Layer 3 of a small transformer language model trained on English Wikipedia (9 layers, counted from 0, width 64).
A neuron adds its activation times its output weights to the MLP's output. To switch it off is to set its activation to zero at one token and run the rest of the model.

Output weights of the MLP neurons that the questions are about. A number n stands for n times 0.0058.
n13: -59 3 -4 25 -27 6 -10 8 2 26 -37 -3 18 -2 -2 15 33 83 3 2 21 -49 -13 -36 -6 -2 -7 14 49 4 -47 -13 -3 -8 24 5 -1 35 -9 -28 -62 -9 -22 -28 13 0 -70 -37 -9 31 36 14 -2 16 -22 -70 22 43 -4 45 19 -41 35 13
n15: 3 8 -34 -26 53 0 8 -25 32 6 39 20 -41 -25 -29 -29 28 8 -19 -16 -20 24 -39 36 13 15 -8 -15 27 30 10 -2 3 15 -5 32 27 -7 -6 -5 -52 -4 10 6 11 -15 -13 -12 -34 3 -2 6 35 43 22 5 -22 -1 -38 -2 -30 14 -27 -25
n32: -4 11 -10 1 -40 -5 26 -27 13 -18 -25 -19 16 -55 -13 -10 27 -9 5 12 -1 0 -15 -24 1 -22 10 12 12 14 -11 -39 -22 -10 10 -10 -28 1 7 35 27 26 4 -19 -17 10 69 -9 -4 23 34 -5 -24 -18 15 44 0 32 -5 -11 6 27 12 51
n53: -34 20 -41 -20 0 -4 36 -22 0 -4 -1 0 -9 -1 49 48 3 -22 -20 -6 1 -8 -7 -20 3 10 30 -21 -9 -17 -20 -48 -7 -50 19 -11 2 0 -7 26 -16 12 14 14 5 -12 -2 22 16 -7 16 36 -32 30 43 22 14 24 19 -15 22 69 -58 -10
n80: -17 1 1 -22 -17 -12 13 -8 3 41 4 12 -20 -1 -16 -10 29 -22 -4 -10 -29 -1 -21 -10 -14 -5 17 7 -14 -24 9 18 -25 -17 2 36 20 -17 34 16 23 -3 -3 -19 49 4 -30 -7 33 -6 -1 -13 12 13 1 -31 8 19 -42 34 -18 -35 23 15
n120: -29 8 31 -57 -2 -15 -51 -14 12 -29 -20 29 40 -6 19 14 -2 5 43 42 -2 -15 -31 24 -7 -4 2 -12 24 17 -4 6 29 -10 21 13 -11 -11 -73 1 -7 -44 40 -19 -1 -7 -19 -53 -41 -1 -12 -16 22 39 -13 -27 -16 76 0 43 44 -31 46 36
n127: -3 5 41 32 39 -13 24 13 -2 20 -25 -34 36 -11 -12 -11 -30 19 1 26 1 2 4 -19 -48 3 11 -54 -23 3 12 -52 32 10 -5 10 31 -25 -4 -9 -4 21 -5 36 49 -16 -8 7 13 6 -25 19 -35 14 -57 -11 28 -9 7 -3 -10 15 -51 44
n132: 24 -26 13 -26 17 -17 -16 -61 -28 4 -31 -23 -27 62 -28 34 -4 -43 10 -33 3 3 -16 18 13 27 -15 -3 -16 6 5 0 36 -36 -10 11 40 5 -9 -59 -4 16 3 -26 12 -1 4 -25 35 -18 0 21 27 60 12 -17 10 -27 -10 -5 29 40 46 37
n134: 4 35 -33 -25 -13 -5 43 -10 13 21 8 27 -1 -24 25 21 -4 -8 -4 -5 -26 -49 14 12 23 -10 -17 -26 2 21 36 14 -7 -15 3 -30 20 -21 3 -21 42 13 -47 0 -12 -24 29 -26 14 -18 31 -23 14 49 13 32 24 48 -45 41 -2 -31 -7 -6
n137: -2 42 0 -7 6 21 13 21 42 -3 -37 -5 -1 12 -6 16 14 1 2 -56 43 -5 2 -8 -7 -33 -37 1 -29 -9 7 22 -1 -1 31 -4 45 -31 -22 -3 -15 -20 14 -18 23 -5 -13 17 -15 -8 -36 -20 -8 19 -30 0 28 8 4 -27 -9 24 6 25
n138: -1 3 0 -38 -26 -4 33 26 27 41 13 -41 -7 22 39 16 -40 4 -11 -15 14 15 36 55 28 -4 -17 -14 2 -11 -45 11 -26 49 6 19 31 -8 5 28 -52 12 -46 -22 -21 41 36 -8 23 33 -7 -40 33 -13 -19 -16 -22 -52 -10 14 -44 -1 5 -41
n148: -7 8 22 -4 5 -30 -27 20 5 -43 -4 5 22 32 -7 -57 -4 -4 13 7 -11 14 -46 42 16 -27 -11 -4 30 -30 -2 7 -3 27 19 -5 -7 27 0 0 -50 3 21 -20 11 -36 1 36 14 7 21 28 9 -16 -1 7 -28 -10 -28 31 -16 28 26 -23
n153: 27 -33 32 -30 -17 59 -40 72 -24 9 -26 -23 62 -17 41 -11 13 38 -76 -27 -6 34 -38 -12 38 -55 57 34 -15 53 48 -5 13 63 -95 -3 16 48 -23 -68 15 41 8 -31 0 -25 -56 -53 20 -38 -20 0 46 12 18 -13 18 -41 2 2 49 7 45 -55
n157: -4 -36 -10 -3 9 9 26 -46 47 44 10 9 -23 53 -24 -46 -12 41 14 -1 18 -26 -25 5 -32 24 -13 25 6 2 -43 -25 -10 40 10 2 10 29 -15 10 -16 21 -18 14 20 28 1 -45 -2 -13 13 28 -27 5 -38 11 23 -8 30 -19 -28 -36 -1 29
n158: -37 -7 -12 1 29 -6 -1 35 3 1 -9 14 -19 22 -24 -21 14 24 20 13 40 6 9 11 -9 -7 -8 -12 -13 61 51 -13 -49 -55 -6 17 34 43 -43 -19 9 3 -17 -6 -14 -31 -26 31 1 1 15 19 1 30 -37 21 -14 10 24 6 -10 -72 10 -43
n189: -36 7 -11 38 37 13 13 47 -13 -3 -13 15 -13 11 6 32 25 60 16 -9 -15 9 -8 -12 0 -38 -46 3 -19 -3 12 -5 -5 45 -25 8 12 4 9 -25 -23 -9 12 11 -13 -19 -14 17 30 23 13 -9 2 -19 9 -11 -58 34 0 17 15 -7 -30 13

Each question names a token from some text and the token that comes next. It shows the activations a of the neurons there, in the order above. A number n stands for n times 0.025.

Then comes g, the gradient of the next token's log-probability with respect to the MLP's output, scaled to length 1. A neuron's effect is roughly proportional to its activation times (output weights . g). A number n stands for n times 0.0053.

" b", then "al"
a: -6 -2 54 -6 -5 -1 -7 0 -7 61 -6 -7 9 0 3 -7
g: -50 2 -53 19 25 -49 0 19 -30 -53 -5 -20 28 39 -48 -2 36 14 1 22 12 31 -24 -6 25 17 46 15 11 24 -15 24 -21 11 -13 -15 4 -2 -4 6 -9 -33 38 6 -11 26 -7 -9 3 15 9 2 -4 -26 -17 -15 -14 38 13 -30 -3 -12 17 2
Which two neurons, each switched off alone, lower its probability most, in order? n32, n134

"i", then "ences"
a: -1 -6 -1 0 39 -3 -6 -1 -2 78 -1 -5 -1 7 -6 -4
g: 7 -8 -14 27 5 -37 -10 -37 -21 -28 31 2 -7 -12 18 2 -50 -6 -27 38 -24 23 6 -32 29 30 -20 -15 14 36 -25 -1 -29 -12 -7 21 53 -7 -5 10 -18 -8 -12 30 8 9 -42 7 36 22 -16 -4 9 13 29 -25 1 5 -36 51 8 -24 37 6
Which neuron, switched off, lowers the next token's probability most? n80

"}", then "$"
a: -1 -1 -7 0 -7 0 8 0 -2 71 -7 58 -3 0 -7 -4
g: -5 2 -6 -17 -40 -5 19 -33 -28 21 -6 -8 -12 20 -3 -4 -1 13 38 -25 -32 -10 11 25 4 33 -31 11 -58 -20 -5 -19 -13 -20 -5 6 -10 22 -18 23 -11 36 50 -12 -10 14 -7 61 3 -31 -29 45 -4 6 15 23 39 -46 6 25 -1 14 17 -18
Which neuron, switched off, lowers the next token's probability most? n148

" the", then " in"
a: 0 -4 -7 -4 -7 -1 -7 -5 -7 51 -7 -1 -6 -6 32 -4
g: 0 -31 -4 -1 -41 -3 -42 -3 19 5 56 8 -42 18 31 38 13 -2 36 10 -23 -4 10 -21 6 0 -31 24 26 5 -21 10 -42 25 -45 8 17 9 13 -24 -25 68 13 -41 -23 12 -9 -33 2 24 7 10 -21 5 3 18 24 6 -5 0 -5 -26 -7 -3
Which neuron, switched off, lowers the next token's probability most? n127

"18", then " World"
a: -2 -7 -6 -2 3 0 29 6 -7 53 4 -5 -5 -2 3 -4
g: 10 10 16 22 60 -11 21 -42 -1 -22 56 -18 -13 -18 3 -31 -9 -4 15 -9 22 11 -15 -33 39 20 -46 4 -3 -50 -11 3 -21 -31 -12 -2 -1 -56 17 -17 15 -6 16 3 22 32 7 7 5 43 39 -17 -26 -1 13 -4 -2 5 -17 32 12 12 -32 -9
Which two neurons, each switched off alone, lower its probability most, in order? n153, n127

" represent", then "ation"
a: 20 -7 -2 -6 -7 -2 -6 -5 -6 65 -7 -3 2 -7 -4 11
g: 10 -5 34 35 -42 4 -34 3 11 -20 18 13 -18 -7 -22 -9 -10 35 -28 25 -34 -3 2 12 -42 36 6 10 0 -8 -27 -34 -39 -17 -10 36 44 -44 39 -7 -2 55 41 -5 -17 3 -10 -26 0 22 16 -44 11 -5 16 -8 -11 10 0 15 -4 -4 2 30
Which neuron, switched off, lowers the next token's probability most? n13

" t", then "w"
a: -1 0 23 0 -4 -3 -1 -1 -7 58 -7 1 -6 -1 15 -5
g: -43 38 2 19 -3 38 35 64 -31 -1 -16 28 23 20 -30 21 18 -17 4 -28 6 -16 -19 -17 5 33 12 13 -10 -54 -11 4 -22 6 32 -1 -27 -27 23 12 -9 13 -8 -10 25 0 -20 -16 -21 -21 5 39 20 8 -34 -1 30 -39 -16 -24 23 1 -9 -21
Which neuron, switched off, raises the next token's probability most? n32

" gr", then "ades"
a: 36 -4 49 -3 -5 -6 -6 -3 -7 53 0 -6 -7 -1 -4 35
g: -14 -32 27 11 -46 12 -2 -48 12 55 -33 -36 -21 -3 4 44 27 -6 -11 -12 -2 -9 1 25 3 -1 10 18 11 10 46 3 -3 44 33 -18 15 40 -5 -22 -6 -25 -42 -24 30 21 -24 17 -14 -11 4 -10 -14 -26 43 -15 -25 22 -2 3 -11 -27 16 -5
Which neuron, switched off, lowers the next token's probability most? n13

"anc", then "ies"
a: -3 0 -2 -4 -4 -7 -3 -2 -1 81 -1 -5 -3 -5 -7 15
g: -18 41 8 -5 41 15 1 13 21 6 10 9 -16 -40 -5 36 10 12 -21 27 -11 -13 -55 -12 -62 13 -35 7 41 -32 9 1 -10 25 -7 22 10 17 1 -31 0 12 -31 23 -20 40 16 -15 -27 -18 -12 -2 20 3 18 25 -10 -31 32 12 6 -41 -36 14
Which neuron, switched off, lowers the next token's probability most? n189

" ev", then "en"
a: 0 -2 0 -2 -4 -6 -2 -2 -7 47 28 47 -5 -1 -6 40
g: 44 -16 6 -31 43 27 14 -7 7 31 -12 2 -3 -23 15 24 -52 20 18 15 -5 -24 21 17 10 39 31 5 -45 -37 5 5 8 -46 21 12 -2 22 -30 -14 8 22 -29 -38 -29 0 -4 -7 31 -22 19 4 -35 -9 -9 -22 15 -17 -51 13 19 5 26 -7
Which neuron, switched off, raises the next token's probability most? n189

"'s", then " Cent"
a: 0 -3 -6 -6 -7 0 -7 -6 -3 39 -7 -4 8 -3 14 -6
g: 1 -2 0 43 -31 -54 -1 5 11 -43 17 33 -15 -22 -4 10 -46 -22 25 44 23 -6 35 -12 -32 -3 -23 -1 -6 -18 -1 -29 1 13 23 3 22 48 16 13 -22 24 18 -1 7 -37 7 -9 1 37 -22 3 14 15 -3 13 -36 42 -32 -8 -10 -28 -19 34
Which neuron, switched off, raises the next token's probability most? n153

"stit", then "ut"
a: -5 30 28 -7 -6 -5 -7 32 -3 58 14 -5 -7 0 32 -3
g: -22 0 -37 30 23 -20 36 -22 -46 -8 -36 -22 30 11 -19 13 -38 20 20 14 22 -9 -11 19 -16 11 35 24 22 22 -30 23 22 -32 -6 49 2 3 -6 -11 43 6 2 11 -65 6 13 11 18 -14 -16 29 5 -17 -31 23 -11 0 -32 -24 -17 -16 11 6
Which neuron, switched off, lowers the next token's probability most? n158

" |", then " |"
a: 0 -5 -4 -2 -2 0 -7 0 43 48 -2 0 -1 -2 2 -7
g: 29 -10 -14 -32 28 36 -7 -13 17 23 29 22 12 52 -25 19 -16 -38 29 46 -28 -32 15 13 10 -42 -33 -14 -22 48 -14 16 14 -7 -6 -11 -8 21 -27 6 11 -18 13 6 7 5 9 -7 21 -41 7 -42 23 6 16 2 4 -20 -51 -1 12 1 -21 -30
Which neuron, switched off, lowers the next token's probability most? n134

"ann", then "ed"
a: -6 -2 -6 -6 -4 -5 -4 0 -2 72 -2 -6 -3 -4 -4 1
g: -6 13 -16 -46 30 -6 -16 40 4 53 -44 15 36 -15 -2 -15 -10 -55 16 -21 11 19 0 -16 4 -14 -1 28 3 22 29 -7 3 25 -12 -59 -21 12 -18 10 -31 24 2 0 -48 -47 11 23 21 2 9 16 19 -32 18 3 -2 32 -14 -13 13 6 22 -9
Which neuron, switched off, lowers the next token's probability most? n137

" p", then "ion"
a: -7 -7 26 0 -5 84 -2 -2 -5 55 -7 5 4 -1 28 -7
g: -13 -30 3 -1 -6 -10 -3 45 21 15 36 0 -23 -28 19 1 52 -33 2 11 7 41 20 -23 -40 1 7 -27 -9 -24 -23 10 -14 -12 66 -47 -28 11 -7 -15 -17 -26 2 4 41 -27 12 0 26 14 -4 -35 -9 -18 11 -3 -8 16 22 15 -16 -23 38 31
Which neuron, switched off, lowers the next token's probability most? n120

"ince", then " "
a: -2 11 -5 -7 -2 0 -7 -7 -1 70 -1 -3 -2 -7 -3 -3
g: 22 -24 -25 11 6 -30 -33 -30 -8 0 -16 5 -26 -43 1 -5 8 -3 -4 18 -2 21 -42 26 8 48 9 13 12 1 19 -27 8 -37 1 2 34 -27 48 6 -11 9 26 -41 -32 7 -18 53 -20 32 0 -16 13 41 47 -7 6 -33 3 14 -10 28 -16 -17
Which neuron, switched off, lowers the next token's probability most? n15

" Par", then "is"
a: 74 5 -4 -7 -5 -2 -3 -5 13 58 -4 -6 -4 -6 2 -6
g: 10 15 -9 -29 -3 18 20 6 6 -24 -1 40 -1 -11 9 14 -9 -22 -39 -30 13 -5 32 14 -64 -7 -21 -40 17 -12 62 -3 -3 44 38 1 22 6 -7 -25 28 0 -13 12 23 43 -4 0 22 -8 -20 -23 19 -34 -18 -14 -36 -12 -20 11 15 41 -20 -17
Which neuron, switched off, raises the next token's probability most? n13

"s", then " them"
a: -2 -1 -7 -1 -7 -6 -7 -2 -1 71 21 9 -2 -5 -6 4
g: -4 -5 5 -16 26 29 17 -13 -1 -10 -67 7 9 -13 -28 -26 48 47 -19 -25 21 7 -23 17 18 -11 11 3 -11 42 33 25 37 -16 8 -11 -45 3 -23 18 1 -24 1 -2 -36 -26 -10 0 0 -17 -41 -13 29 -21 12 -9 49 -33 10 23 4 23 13 4
Which neuron, switched off, raises the next token's probability most? n138

" f", then "acing"
a: -3 -1 34 -1 -1 -7 -2 -3 -5 55 -7 -7 -2 0 12 -3
g: 9 -17 -2 1 -8 -4 -22 16 23 24 -15 -8 20 -21 3 4 -23 23 5 1 -41 -8 26 -68 -29 -35 28 33 26 10 21 3 33 33 -51 -12 15 17 4 -3 -30 7 -10 18 -34 13 15 27 -23 36 28 -8 4 -23 9 40 -20 4 -1 -7 -46 32 -34 -6
Which neuron, switched off, lowers the next token's probability most? n32